Layer 11 of a small transformer language model trained on English Wikipedia (15 layers, counted from 0, width 128).
A neuron's activation on a vector x is SiLU(gate . x) times (in . x), where the dot is the dot product.

Input weights of the MLP neurons that the questions are about. A number n stands for (n - 500) times 0.00074.
n3 gate: 395 708 500 511 397 599 410 353 581 768 421 318 296 594 372 361 640 461 279 420 469 450 297 461 449 492 433 645 343 563 364 484 461 457 403 370 699 259 477 559 641 420 695 347 927 353 664 349 654 294 398 694 516 523 612 527 535 484 469 305 558 438 308 305 528 559 633 552 613 432 571 727 488 772 528 449 477 691 620 393 605 592 678 569 391 520 385 645 420 405 460 563 289 496 665 422 528 370 703 285 456 303 504 547 468 580 261 603 507 476 422 650 621 582 447 492 605 455 523 539 504 356 781 633 407 315 415 359
n9 gate: 444 681 762 354 293 753 222 353 387 804 557 351 443 469 578 546 488 512 420 402 544 552 638 650 592 250 581 512 417 395 508 447 341 690 472 703 406 638 488 500 464 421 776 403 568 361 323 524 630 248 435 476 529 567 369 385 856 456 508 244 346 441 359 612 731 703 146 431 395 525 605 581 585 411 500 407 629 452 532 496 584 421 508 390 336 439 280 429 555 589 640 593 467 564 330 384 707 455 712 696 488 650 661 658 528 535 179 437 357 585 488 397 645 644 539 402 512 399 426 391 622 484 359 540 420 536 377 496
n43 gate: 266 614 568 513 396 621 491 627 562 385 414 542 526 488 172 578 377 402 530 538 804 280 563 590 526 487 517 586 177 211 572 357 473 543 581 513 504 457 437 556 723 659 265 586 390 390 419 613 332 496 303 585 487 571 424 745 539 483 357 270 504 496 509 257 579 396 585 426 488 185 573 496 582 379 426 530 534 232 445 851 589 651 487 425 581 383 504 242 404 466 583 384 717 508 621 415 323 327 465 474 491 526 611 616 496 354 504 296 557 362 610 592 247 594 317 279 453 455 117 363 286 421 611 101 394 276 660 387
n88 gate: 375 727 584 690 439 684 500 416 416 452 541 394 330 484 611 624 608 540 604 465 399 585 547 618 609 565 488 423 405 293 411 512 356 403 424 451 562 557 616 553 670 551 294 371 596 440 496 324 471 556 601 440 413 512 524 368 683 488 848 453 441 500 625 415 537 545 460 496 500 591 727 496 508 345 318 431 581 717 560 279 355 770 234 488 308 549 140 382 508 736 492 793 438 596 666 468 557 586 610 656 623 500 287 329 488 740 74 390 523 353 631 607 581 295 543 459 664 488 453 232 563 438 274 265 468 606 647 480
n124 gate: 459 584 545 444 700 546 677 390 376 267 579 236 653 337 580 520 524 306 729 392 347 632 472 434 561 558 379 314 403 703 299 587 568 389 349 317 236 338 357 200 554 713 399 413 443 195 554 554 612 647 516 594 365 524 135 333 728 455 472 484 718 427 422 496 471 342 656 677 464 344 607 393 719 446 475 566 336 549 743 484 529 480 721 500 504 487 625 580 444 400 424 500 412 426 653 451 849 388 470 609 555 450 521 645 271 528 455 761 500 388 543 520 566 545 496 429 635 377 368 525 625 306 599 599 394 674 196 380
n153 gate: 273 532 656 319 576 692 595 527 553 457 635 569 650 644 399 560 543 630 563 573 283 287 500 540 610 354 389 551 295 290 429 548 478 366 434 416 424 599 710 600 488 727 593 614 258 504 701 548 615 723 504 574 254 392 256 477 567 375 307 500 554 581 480 441 436 572 677 406 519 625 543 429 401 302 250 461 366 508 609 766 821 442 556 658 328 428 696 209 512 683 371 377 552 469 542 317 587 305 654 412 737 421 637 678 484 377 488 381 568 448 553 485 409 594 600 412 598 602 469 690 573 536 516 338 290 425 527 331
n187 gate: 423 417 660 329 484 213 618 620 538 584 390 642 354 520 570 469 440 484 725 377 480 455 746 602 552 435 680 541 444 610 347 570 741 748 605 520 492 328 175 516 476 892 492 630 367 460 536 459 422 355 816 717 546 575 540 560 724 363 627 484 456 360 460 351 492 684 379 667 488 413 329 577 480 533 504 500 553 391 396 306 504 687 619 381 705 541 635 626 456 500 554 578 595 444 464 713 504 471 717 459 397 774 593 581 627 575 528 851 605 410 504 305 691 315 441 693 379 570 500 504 734 442 338 589 288 455 584 421
n198 gate: 603 513 705 721 382 223 682 722 338 560 583 504 192 433 628 550 539 543 384 475 496 552 479 596 526 513 443 647 266 500 573 404 448 92 616 596 606 517 320 382 639 517 640 530 302 556 409 557 413 380 444 496 752 322 398 521 513 401 424 259 279 581 539 552 92 662 491 430 417 522 257 595 622 299 558 141 750 578 820 559 522 534 478 255 487 421 482 597 678 435 558 583 509 448 458 612 614 465 736 443 549 618 664 247 373 660 598 542 479 806 496 436 582 431 589 557 234 408 567 522 772 270 465 530 590 247 257 593
n231 gate: 529 444 488 558 424 274 534 322 491 671 694 361 487 585 539 633 179 454 738 631 407 554 323 487 437 462 525 538 492 276 651 262 693 222 771 521 718 585 583 589 571 442 471 332 654 338 639 453 606 362 344 429 345 751 231 429 496 500 591 385 451 653 588 617 509 581 307 532 557 423 555 538 289 555 268 504 588 671 471 586 467 459 300 447 687 419 449 287 434 432 607 479 521 446 323 417 606 237 393 692 568 475 680 534 636 529 285 594 548 313 588 310 639 320 615 398 279 423 431 399 842 88 366 618 504 682 637 664
n310 gate: 449 530 622 425 728 586 619 466 487 563 354 302 662 640 422 439 454 491 500 392 717 539 408 693 559 338 715 679 350 521 589 521 605 534 576 530 426 483 176 633 330 741 254 653 399 458 543 483 474 770 389 606 461 450 642 542 513 584 433 587 550 374 492 470 517 547 322 427 529 587 598 973 487 230 574 441 581 741 668 795 779 726 642 438 567 672 797 715 267 504 400 427 323 487 342 475 513 539 701 560 444 363 441 479 573 554 358 297 533 767 581 563 385 542 384 775 386 451 541 282 508 583 411 862 513 521 668 371
n3 in: 243 504 564 578 243 465 500 567 583 436 347 330 302 463 554 576 432 386 674 600 561 699 400 538 515 435 592 576 519 523 424 393 632 542 530 519 631 600 278 450 713 582 470 527 462 455 736 296 711 451 294 677 345 534 582 515 638 375 515 381 422 504 477 439 294 665 705 613 368 687 386 412 313 818 442 322 329 939 620 675 413 500 542 333 410 569 396 541 582 577 550 734 496 640 496 451 550 446 400 265 740 481 519 362 596 378 519 411 500 327 489 649 298 436 448 565 508 456 312 477 478 286 492 511 534 469 478 474
n9 in: 414 550 679 596 386 569 628 433 652 489 583 705 591 369 238 453 661 485 474 555 417 683 515 655 549 428 580 417 537 599 481 466 396 557 511 572 511 409 411 649 406 732 349 394 440 522 560 408 565 777 243 571 361 681 389 656 379 571 747 412 252 463 391 545 354 557 504 684 507 438 281 617 398 523 500 496 395 350 452 518 646 611 569 415 541 382 462 214 434 492 96 356 592 212 500 560 576 462 551 538 611 420 575 386 432 500 622 735 496 690 511 633 594 391 621 359 511 413 581 523 615 462 511 681 824 610 615 445
n43 in: 446 294 554 389 504 411 391 624 443 429 580 643 571 439 620 524 521 374 492 480 597 500 389 462 412 513 343 320 241 551 913 212 535 420 250 411 325 551 425 572 424 299 381 210 483 483 362 683 204 438 357 558 470 800 319 707 685 454 496 512 804 607 697 525 530 479 517 388 544 354 281 433 651 534 590 601 533 546 517 365 658 644 492 549 409 445 525 459 578 652 466 534 432 625 607 475 500 572 527 781 479 407 396 546 301 492 632 406 681 254 740 504 441 454 741 534 201 875 520 698 163 380 638 466 488 428 541 537
n88 in: 299 561 480 477 704 568 492 797 644 524 333 531 417 569 431 492 740 254 311 287 488 438 357 484 532 528 536 524 426 488 654 532 449 401 488 440 387 816 810 448 452 279 504 536 394 437 373 215 444 299 472 244 443 252 597 613 333 457 333 666 418 617 417 468 520 624 342 292 439 451 242 603 564 480 451 512 192 421 656 461 642 298 632 523 618 729 584 581 697 604 549 293 323 669 457 677 492 360 478 552 552 648 472 699 472 596 598 419 306 584 685 469 441 728 492 548 441 447 419 440 465 629 634 317 524 464 601 473
n124 in: 598 810 445 366 560 842 350 483 535 555 590 421 221 393 640 672 466 547 441 525 616 618 831 470 440 299 500 363 433 496 704 491 618 830 755 751 530 539 289 651 213 521 467 389 487 614 786 591 513 593 530 343 504 446 302 365 289 445 504 563 605 521 752 483 338 737 491 316 492 574 590 329 534 375 658 355 671 551 395 462 194 647 647 504 305 491 608 471 291 733 299 375 656 449 554 580 483 383 271 465 396 470 530 397 409 629 765 433 496 461 561 542 607 423 500 651 636 714 384 521 425 688 551 796 640 573 698 442
n153 in: 311 634 492 461 340 568 520 387 677 445 428 119 595 848 460 652 480 571 571 535 663 511 453 436 587 282 320 579 500 628 441 336 660 663 571 656 403 648 680 692 488 535 504 480 630 297 654 444 424 563 361 347 326 566 629 398 787 496 395 508 585 375 456 571 788 616 662 511 309 585 385 694 321 584 532 496 492 461 539 334 602 570 536 597 657 420 520 508 461 476 447 340 448 225 578 547 456 504 367 540 375 596 453 468 340 743 734 292 606 556 421 360 694 366 465 340 453 572 442 520 620 520 382 690 320 301 395 210
n187 in: 265 582 476 370 480 386 384 464 475 580 343 593 552 434 426 872 774 520 504 402 640 382 559 605 540 721 597 460 819 319 504 528 687 432 361 609 366 464 437 642 392 426 363 512 460 662 696 541 654 357 897 500 717 496 618 504 581 412 433 324 524 480 280 524 549 468 496 335 542 566 351 520 396 544 562 388 536 492 658 551 452 591 350 437 599 403 447 375 563 476 496 766 561 488 641 484 363 468 697 573 394 136 640 436 690 402 386 449 469 447 248 366 352 432 453 504 436 546 212 444 366 430 412 255 678 819 464 570
n198 in: 762 427 516 520 433 466 458 599 773 546 374 638 446 468 283 744 521 437 633 337 312 653 275 361 147 420 534 600 340 496 604 462 416 730 218 555 330 260 550 335 563 104 639 563 434 492 567 403 563 496 471 400 543 459 233 257 500 566 574 284 803 821 471 383 594 454 450 380 387 393 521 504 475 546 496 408 579 575 496 561 479 496 449 651 496 585 441 541 337 437 496 500 683 678 430 508 327 673 360 525 462 643 579 517 496 524 500 594 784 669 508 422 517 504 228 196 347 404 634 701 353 491 225 621 364 651 397 378
n231 in: 613 554 620 441 210 512 488 361 286 616 472 469 435 321 595 446 352 544 456 500 642 292 314 655 637 403 631 443 500 366 379 378 481 459 632 455 442 594 232 185 326 271 326 455 548 652 411 647 288 849 435 584 401 615 241 336 565 689 520 563 500 484 351 609 310 618 439 392 621 773 646 549 370 443 529 682 653 428 396 472 323 532 451 322 352 381 545 646 192 565 368 366 549 315 805 400 325 480 346 574 422 516 548 659 263 441 428 441 531 381 558 452 573 399 339 725 608 535 575 443 520 384 411 273 428 524 412 571
n310 in: 406 573 377 596 603 611 273 530 171 564 409 467 678 496 485 507 481 383 549 725 538 552 518 690 571 841 538 519 785 678 447 538 469 284 515 306 673 519 698 523 462 530 419 587 489 522 575 458 568 534 602 552 431 493 441 407 454 549 415 437 456 563 590 414 473 542 568 561 722 319 651 587 364 664 288 613 602 628 623 633 500 556 343 695 747 630 443 537 644 618 523 481 535 627 622 328 656 725 493 416 581 439 538 697 428 526 519 518 572 492 536 648 489 553 665 733 616 290 313 564 374 315 737 560 702 310 753 364

Each question shows a token from some text and the vector x that enters the MLP there. A number n stands for (n - 500) times 0.012.

" 23": 642 450 447 489 417 575 411 500 577 546 470 613 480 550 364 619 601 524 475 710 559 578 641 381 624 382 411 453 629 603 627 623 278 500 475 600 484 536 353 506 485 405 579 449 642 570 479 485 614 616 363 639 529 561 636 590 367 485 456 502 322 371 442 538 477 435 524 497 343 432 557 472 472 440 525 425 503 454 284 471 556 450 429 544 237 444 546 403 521 614 499 523 521 579 544 577 375 310 538 544 398 530 580 537 536 490 552 642 584 603 520 585 459 401 515 450 461 555 561 481 286 453 543 426 490 579 457 463
The neuron with the highest activation: n9

" Ha": 458 505 466 535 599 575 452 545 546 626 517 549 591 505 634 512 815 479 432 601 428 565 366 561 433 500 448 494 469 558 619 577 507 445 488 226 519 556 399 541 462 547 582 458 386 601 493 621 608 494 517 461 506 437 596 525 415 487 590 645 573 457 434 471 494 447 509 425 444 435 519 539 638 570 470 521 388 563 590 480 475 569 401 817 417 555 284 648 542 494 288 592 530 640 557 353 604 460 586 524 541 275 479 567 441 322 565 529 404 663 498 437 447 572 560 526 555 479 580 427 454 483 430 408 626 547 528 464
The neuron with the highest activation: n88

" he": 420 368 493 564 594 426 560 480 427 594 519 634 523 495 483 512 664 535 589 490 602 553 525 418 504 362 502 564 524 540 537 604 462 359 561 249 626 587 489 356 272 478 436 517 364 535 509 558 454 518 466 636 584 576 556 408 515 384 529 505 603 455 513 569 368 461 398 548 576 582 489 590 507 376 574 641 525 463 649 476 408 355 502 533 623 417 342 399 499 583 621 453 552 486 705 447 537 538 353 441 591 357 458 756 460 440 670 589 327 561 340 604 513 461 568 457 633 573 486 446 637 577 456 594 548 558 433 546
The three highest activations, in order: n3, n43, n88

" (": 498 399 322 682 458 423 420 522 607 476 402 449 596 432 354 519 559 382 406 555 406 586 574 545 615 418 386 450 775 621 650 552 528 588 661 439 508 493 407 392 482 387 496 574 515 410 449 452 512 534 398 723 475 313 485 627 490 605 492 529 380 522 462 564 581 445 564 451 483 765 404 497 389 615 571 419 512 413 319 562 532 402 630 410 442 553 539 594 637 496 622 434 513 583 553 454 457 551 560 698 470 233 421 470 491 493 485 429 436 627 488 292 528 477 580 540 421 399 634 380 638 461 473 525 541 416 515 471
Which neuron fires most, and how strongly? n124, at about 0.46

" when": 532 519 540 460 418 501 522 422 629 470 664 557 615 360 435 461 602 412 468 595 343 452 501 567 467 507 571 530 550 620 571 600 172 516 421 486 666 538 515 442 379 578 526 467 496 482 542 699 503 550 616 560 484 581 449 476 570 437 464 529 509 335 566 553 462 455 511 488 640 633 494 477 445 592 446 446 451 507 545 372 528 596 522 597 620 459 480 503 496 465 474 391 481 440 346 589 264 693 471 295 738 521 547 455 528 609 551 487 287 575 495 599 587 470 332 553 671 506 518 477 504 586 543 366 554 390 574 405
The three highest activations, in order: n43, n198, n187

"ka": 664 443 553 502 525 558 452 496 511 453 380 596 611 497 609 537 570 503 439 431 567 459 458 493 455 659 406 386 643 621 635 638 496 457 376 490 373 436 514 366 456 620 491 413 416 450 498 523 498 512 448 453 433 400 508 486 362 453 587 516 546 633 460 611 379 655 413 462 322 495 482 501 540 495 420 486 433 613 484 450 515 399 475 846 495 500 315 584 552 375 483 498 411 458 450 534 485 623 264 457 453 359 493 473 388 491 473 529 526 439 401 624 627 411 547 567 505 678 559 607 352 488 427 498 577 559 404 351
Which neuron fires most, and how strongly? n124, at about 0.53

"\n": 528 625 386 474 539 535 492 547 522 529 367 427 593 523 541 571 462 522 617 417 401 389 601 530 551 517 454 353 497 543 686 447 378 460 342 576 520 543 552 597 476 424 574 415 551 550 541 483 504 442 500 410 553 573 511 496 479 532 595 494 543 504 581 480 423 382 525 450 339 494 321 558 538 542 644 516 505 334 532 576 543 499 440 635 590 467 515 556 497 611 620 568 609 506 393 535 278 542 655 452 420 457 571 416 503 482 486 341 363 469 432 319 619 409 209 197 506 481 564 362 744 560 564 476 427 545 560 521
The neuron with the highest activation: n310

"ton": 441 570 480 460 487 615 546 781 596 474 479 565 478 504 587 484 697 427 243 547 563 431 448 713 599 541 445 520 562 458 417 579 416 497 399 497 437 603 564 431 461 473 536 537 570 424 524 484 344 426 533 444 334 446 457 418 516 544 620 552 424 541 556 548 533 487 619 457 500 409 514 531 452 514 475 600 458 380 538 400 388 383 352 604 403 488 295 555 515 387 685 374 491 420 509 428 619 471 411 400 562 484 580 663 490 404 533 486 366 455 649 613 530 506 517 596 522 593 567 384 112 501 409 487 549 494 641 457
Which neuron fires most, and how strongly? n88, at about 3.6

" |": 512 437 470 614 481 424 433 479 523 396 424 474 592 483 467 562 507 533 487 506 464 137 482 539 444 586 514 480 498 597 531 541 88 450 482 475 439 611 524 510 474 469 516 432 480 480 494 384 524 535 454 565 519 527 448 493 536 524 552 505 596 403 544 510 524 459 586 556 540 561 492 440 439 433 544 550 617 567 619 498 466 455 507 634 363 493 521 541 515 494 558 467 630 557 617 548 449 536 506 464 544 470 456 525 415 499 524 567 486 393 547 428 438 474 413 396 400 558 598 583 421 447 580 530 526 477 480 464
The neuron with the highest activation: n43

" in": 524 515 601 517 463 811 467 543 476 417 627 414 463 405 361 679 408 392 504 534 460 353 538 589 615 386 415 559 677 576 419 591 387 380 536 373 563 512 527 445 485 578 485 422 449 577 445 563 518 613 521 495 431 421 299 605 466 606 524 484 342 509 397 422 647 540 391 548 619 542 463 514 532 439 423 485 584 551 526 702 587 408 600 409 636 434 524 553 601 506 373 618 473 492 468 619 505 652 410 434 277 511 472 485 436 441 490 598 313 510 389 535 556 477 418 589 489 548 375 468 530 511 374 639 649 350 513 551
The neuron with the highest activation: n310

" 20": 507 534 420 570 350 457 443 556 456 610 332 486 315 442 493 591 585 471 441 643 353 545 566 528 543 481 421 454 723 579 627 664 377 527 452 408 511 600 460 423 570 448 446 446 591 458 509 415 600 638 559 507 576 567 568 467 444 532 468 603 337 444 420 616 480 532 616 444 406 634 478 396 533 434 556 237 494 412 199 484 441 459 440 586 393 319 484 553 503 497 346 507 469 366 622 500 491 303 475 392 502 454 504 580 398 486 497 660 438 612 466 645 603 393 410 600 554 629 542 552 435 466 517 446 513 592 390 390
The neuron with the highest activation: n3

" De": 580 415 375 652 584 731 423 468 414 611 535 553 458 562 713 534 607 488 483 638 343 554 432 537 634 420 614 342 489 423 453 376 508 487 441 373 549 446 429 562 456 540 505 408 507 562 515 496 585 542 443 533 431 410 386 657 582 616 414 639 596 533 461 433 397 428 440 602 432 337 556 491 497 408 839 555 495 548 464 648 641 510 453 708 468 650 454 620 450 440 450 323 492 510 477 522 501 556 339 451 607 455 515 585 325 457 519 516 443 475 269 615 480 464 522 474 424 492 510 525 509 615 605 658 420 457 567 511
The three highest activations, in order: n310, n124, n187

"en": 562 490 396 663 531 645 481 461 483 607 288 483 295 538 595 509 620 426 382 478 541 462 485 516 434 464 491 485 299 469 626 565 502 458 454 534 471 509 453 453 550 438 414 450 422 233 644 453 591 452 622 436 394 414 641 584 366 415 613 404 457 483 421 572 533 447 568 321 486 524 467 510 515 514 555 610 345 395 592 547 559 442 536 669 410 528 398 399 378 504 378 645 441 534 457 505 429 605 370 423 708 494 486 518 487 311 537 386 364 522 491 476 579 536 543 536 505 564 535 245 328 572 285 551 554 574 666 456
The neuron with the highest activation: n88

" 28": 519 360 466 422 337 638 424 466 493 419 442 540 418 485 372 632 604 497 398 744 627 542 566 531 561 578 384 572 546 526 558 769 586 440 641 533 522 665 491 368 508 477 505 433 608 569 497 517 514 645 593 627 531 559 480 578 437 490 488 638 380 485 548 616 460 618 620 505 393 633 534 467 483 637 494 459 470 476 284 585 432 443 423 401 299 358 688 411 450 516 415 473 635 367 490 571 393 465 432 486 324 431 601 457 586 447 626 570 553 566 523 588 623 445 387 656 362 531 581 540 409 503 436 690 438 524 433 474
Which neuron fires most, and how strongly? n88, at about 0.39

" ": 546 485 489 520 476 500 428 523 497 456 488 436 518 434 541 469 522 342 369 594 427 689 507 552 364 478 548 460 415 588 527 502 513 514 352 463 557 539 405 490 505 463 459 506 468 461 465 484 516 473 545 550 475 479 569 445 501 584 479 576 452 493 482 441 512 485 494 535 595 556 527 466 455 516 533 443 476 606 61 530 472 491 517 658 649 540 462 493 552 509 477 525 561 498 522 527 507 535 420 486 505 501 504 564 542 392 497 542 382 558 105 403 556 502 477 467 509 678 566 551 507 476 541 738 581 436 361 456
The three highest activations, in order: n88, n231, n3

"che": 563 564 364 679 552 467 430 466 582 617 429 631 488 529 477 594 589 374 440 417 390 388 523 482 584 616 355 602 547 663 544 678 552 582 339 234 573 615 611 510 675 614 487 435 469 568 458 332 613 541 614 485 466 477 564 488 393 425 470 464 368 641 561 573 435 465 411 579 433 535 514 506 258 473 523 534 383 507 566 492 573 433 472 641 603 538 320 546 553 349 611 332 395 565 583 626 529 384 439 574 592 492 433 492 472 351 530 408 433 466 515 548 348 429 496 359 479 588 374 467 396 522 467 543 400 639 578 292
The three highest activations, in order: n88, n231, n124

" as": 494 573 553 579 503 611 617 567 596 536 517 476 458 403 399 358 449 530 460 572 471 498 527 510 379 510 659 379 501 782 604 470 360 693 393 445 699 517 550 573 419 562 596 495 467 499 451 738 432 617 370 481 517 586 362 489 501 469 423 555 501 353 556 559 538 465 569 506 488 617 513 432 355 653 479 540 401 432 571 617 501 525 532 638 621 520 532 550 563 457 470 299 361 375 466 594 428 541 382 376 433 499 516 476 544 379 560 608 343 563 358 596 469 546 518 525 710 545 664 398 668 464 488 424 608 376 626 371
The neuron with the highest activation: n187

"ct": 367 439 424 506 349 500 594 508 473 588 607 470 297 654 458 561 402 393 436 574 546 408 301 486 490 578 619 649 604 368 557 509 321 502 500 600 391 448 383 528 457 389 545 440 430 517 442 505 567 447 512 513 374 561 556 603 500 516 490 495 360 502 486 654 674 361 529 363 552 492 507 329 440 469 763 463 518 503 528 433 543 319 419 500 385 508 520 566 592 441 355 435 431 536 344 691 464 646 418 495 632 509 419 427 473 436 528 500 566 476 563 335 636 430 577 409 459 372 618 600 459 495 433 597 435 653 362 571
Which neuron fires most, and how strongly? n198, at about 1

" Char": 501 614 580 540 555 646 480 473 583 542 475 656 553 657 444 522 589 345 411 621 356 429 375 489 489 731 411 487 383 464 567 664 488 470 385 399 589 639 561 454 508 432 541 533 446 390 495 402 477 347 363 507 533 397 479 524 509 451 432 611 498 444 449 527 398 432 444 603 530 373 497 430 538 578 574 522 579 456 713 537 379 474 673 629 392 349 285 624 528 680 557 614 388 590 487 455 624 428 495 545 614 516 513 604 321 453 468 556 477 524 457 449 506 450 719 584 432 597 696 421 333 478 559 580 542 388 626 456
The three highest activations, in order: n88, n231, n187

" 10": 468 481 432 518 429 632 401 585 546 487 378 552 540 481 461 709 573 595 554 528 376 419 577 466 534 355 469 485 593 570 535 531 285 392 534 608 516 446 305 567 581 476 544 489 594 473 514 364 450 553 566 557 480 613 659 584 390 440 500 577 421 421 492 644 454 500 577 436 345 474 446 543 506 464 491 350 686 439 233 542 509 430 419 516 284 431 586 575 442 678 523 528 385 412 719 597 615 339 527 458 412 563 457 605 564 508 471 591 429 583 515 607 549 528 496 530 581 401 631 455 540 425 465 502 590 567 510 480
The neuron with the highest activation: n9

"gue": 469 288 507 449 407 358 504 438 481 387 310 571 560 394 391 550 547 516 361 598 469 524 518 622 562 688 575 598 579 488 506 392 441 477 473 334 541 387 354 348 569 475 526 439 567 489 494 431 456 539 636 464 374 485 492 507 368 363 358 626 452 479 541 649 458 494 337 489 622 242 559 384 640 358 605 652 447 425 420 461 569 511 378 717 428 539 500 623 574 584 596 461 616 632 501 450 483 608 400 571 395 444 445 585 501 261 515 547 478 570 527 386 471 472 409 443 573 541 400 509 488 501 536 594 240 556 562 576
Which neuron fires most, and how strongly? n153, at about 0.86

" March": 555 401 480 614 679 552 465 591 452 476 359 589 436 523 488 638 571 488 442 670 460 358 437 462 573 554 476 595 491 449 575 513 348 501 356 389 473 601 452 314 468 547 506 474 777 628 394 587 643 493 483 528 271 433 489 561 540 428 580 456 444 555 446 492 653 351 502 247 578 538 467 470 495 506 649 504 520 618 419 456 500 408 456 393 514 319 422 492 635 441 510 536 353 597 488 611 502 539 466 310 643 418 507 495 492 291 428 529 421 464 524 400 509 466 675 563 557 387 647 434 524 512 428 437 605 571 428 520
Which neuron fires most, and how strongly? n124, at about 0.73

"mp": 316 417 407 551 507 459 564 543 662 432 447 473 438 492 535 561 609 424 276 347 505 522 440 352 564 469 654 313 427 524 576 658 568 296 722 474 473 533 502 528 625 488 595 497 565 597 316 417 577 463 267 654 553 486 505 550 608 448 531 493 468 363 506 544 390 343 496 539 471 623 587 473 499 417 427 590 538 351 461 445 660 552 618 595 418 449 448 491 473 685 319 504 459 579 551 674 531 602 441 264 527 499 417 585 473 577 640 472 618 449 519 544 547 587 499 424 703 567 421 485 436 501 311 624 518 493 433 510
The three highest activations, in order: n3, n187, n88

" a": 575 409 416 685 467 622 445 425 528 507 358 630 419 448 266 510 488 369 632 898 446 416 413 507 311 458 517 552 427 533 584 422 601 535 593 502 468 494 512 508 474 599 593 317 452 672 554 488 386 659 572 380 589 579 435 488 466 466 497 508 606 456 406 544 470 355 617 364 573 529 469 581 450 440 538 516 509 501 381 667 501 443 430 510 643 597 611 554 527 406 462 428 556 637 428 495 475 577 371 581 456 427 512 528 417 534 518 509 394 466 328 383 408 491 405 560 434 440 613 504 555 606 408 515 531 568 435 459
The two highest activations, in order: n231, n3

"he": 664 549 457 498 394 441 433 483 519 568 674 651 552 688 664 536 731 372 448 505 360 497 497 410 621 448 435 487 436 481 497 649 585 557 449 424 372 690 372 487 644 643 438 495 474 548 578 650 594 610 586 490 680 382 546 455 462 400 661 588 594 558 492 438 520 455 437 590 605 522 474 516 381 524 515 506 526 563 607 526 341 530 538 638 557 326 340 580 466 587 571 395 399 674 580 514 533 672 532 580 629 452 530 599 683 401 593 466 499 495 495 733 574 542 614 454 417 457 481 450 422 584 563 537 475 528 474 508
The neuron with the highest activation: n231

"33": 555 394 473 494 396 657 457 468 492 366 469 540 500 469 473 535 603 508 302 691 567 585 489 511 570 508 331 539 703 576 594 607 604 484 717 515 416 679 428 417 431 531 541 415 625 587 524 504 467 612 665 561 547 484 546 578 516 435 498 582 385 455 558 519 475 580 566 402 454 599 640 482 522 623 530 516 434 438 287 477 420 437 353 415 322 317 639 356 456 544 415 458 595 429 477 490 437 438 394 412 337 488 526 396 629 452 485 526 559 565 561 611 639 372 450 580 355 547 604 646 480 453 352 703 363 571 421 490
Which neuron fires most, and how strongly? n88, at about 0.79

" f": 507 399 413 597 585 494 372 514 589 490 454 418 392 465 441 483 531 455 463 483 420 565 418 383 641 495 585 398 630 469 510 723 553 445 555 409 418 535 505 461 544 401 592 599 414 490 466 490 612 396 449 526 487 592 615 428 494 466 552 485 528 320 410 659 432 350 676 589 460 567 482 372 483 627 376 476 545 501 636 401 587 440 498 582 552 633 488 727 437 603 594 407 570 667 568 414 653 590 439 463 434 480 460 398 518 392 528 536 376 507 277 504 470 388 483 552 522 562 870 566 474 563 522 457 601 385 333 525
The neuron with the highest activation: n3

" San": 589 473 562 588 456 555 391 554 598 632 460 571 545 507 491 523 602 351 509 699 494 531 363 591 489 484 448 400 462 348 703 545 388 469 508 558 674 603 422 640 497 612 528 606 403 531 459 378 511 468 540 580 608 386 569 631 567 717 504 539 547 583 514 524 415 417 491 473 481 499 692 457 547 547 655 504 611 451 486 525 573 303 474 682 556 498 633 591 690 424 436 528 286 498 428 443 566 531 537 529 585 230 581 641 533 629 618 537 314 501 503 397 526 513 544 341 426 484 439 460 267 517 522 567 412 512 532 392
The neuron with the highest activation: n310

"ia": 552 537 418 493 475 544 509 394 551 567 455 507 521 554 765 595 637 345 387 422 748 479 436 404 374 635 418 432 525 622 644 446 477 482 525 457 499 509 592 528 542 477 496 393 453 648 607 434 548 443 571 285 553 525 451 601 541 471 353 581 358 581 434 513 402 482 601 543 385 421 476 466 576 452 526 590 627 454 457 602 560 416 308 740 333 513 514 434 517 439 447 650 498 550 458 530 460 537 342 383 374 456 561 465 443 433 522 560 526 321 577 376 368 377 585 563 574 623 524 452 488 491 289 601 529 508 564 330
The neuron with the highest activation: n9

"ck": 534 670 341 679 417 506 563 441 536 386 548 563 379 580 639 628 366 485 550 517 487 408 482 477 495 692 541 499 504 379 577 703 501 385 427 238 513 595 612 432 494 459 600 471 450 531 576 553 560 467 509 496 477 492 554 406 413 517 686 540 539 535 529 462 514 541 392 496 598 517 488 523 476 590 475 473 570 517 394 477 503 412 627 654 469 493 423 546 573 456 684 337 498 614 496 575 516 569 362 589 544 580 493 609 522 352 513 344 709 562 550 264 687 536 483 428 532 644 532 394 343 398 396 443 356 462 576 479
Which neuron fires most, and how strongly? n88, at about 1.3

" November": 557 432 493 568 721 520 443 516 427 522 419 572 438 541 558 592 578 540 507 666 429 334 487 491 508 586 485 619 504 470 587 445 392 547 377 386 445 630 402 335 408 556 526 559 773 609 406 513 669 522 493 496 236 403 487 511 560 456 606 494 453 479 414 513 659 349 532 237 595 486 474 489 486 511 657 433 505 594 422 485 540 367 426 415 492 350 392 513 645 450 539 491 388 542 483 633 510 563 464 349 574 403 519 486 482 292 410 618 374 472 469 360 528 498 652 573 545 354 600 423 529 551 412 490 564 499 466 496
Which neuron fires most, and how strongly? n124, at about 0.45

"G": 383 475 483 468 545 587 377 365 490 441 401 675 460 473 570 733 538 509 382 382 541 565 362 532 508 611 474 437 751 359 456 544 636 485 451 559 571 502 597 489 621 599 489 572 614 553 495 538 403 610 572 646 576 312 582 466 424 635 541 611 527 499 653 441 591 538 596 587 543 436 526 560 526 641 483 403 554 469 360 510 434 452 384 641 380 451 306 462 502 620 473 517 620 539 464 591 476 429 336 404 459 517 428 423 561 478 470 426 523 599 522 453 472 502 371 626 491 586 606 528 647 497 352 625 473 484 526 414
The neuron with the highest activation: n43

"burg": 461 745 451 635 512 552 400 502 468 542 468 549 380 588 522 546 552 407 508 405 536 466 424 399 583 653 574 426 481 493 588 556 497 385 601 524 493 568 436 433 418 428 465 395 744 307 507 669 447 573 598 432 322 422 447 477 555 563 600 517 613 565 656 640 576 531 427 434 487 608 650 463 596 520 623 500 602 501 499 626 479 547 488 747 328 386 424 470 471 545 332 502 511 548 515 576 564 543 355 560 345 559 493 599 550 506 457 507 266 744 535 487 544 423 560 606 444 528 479 543 499 486 326 577 281 589 415 429
The neuron with the highest activation: n124

"|---|---|": 608 531 355 382 459 312 485 488 634 506 397 482 527 574 486 552 440 448 623 465 516 338 539 601 608 460 601 290 507 651 331 454 271 403 626 702 433 538 585 613 336 603 599 446 548 545 648 488 480 379 477 568 556 612 599 437 513 626 496 502 532 620 542 513 464 363 534 543 404 544 467 395 430 500 461 537 657 451 470 505 616 576 523 515 560 421 388 604 640 528 502 515 634 617 450 506 325 535 493 375 600 397 392 541 561 449 627 544 329 494 536 444 419 607 499 478 348 474 599 451 588 472 646 547 445 367 646 633
The neuron with the highest activation: n187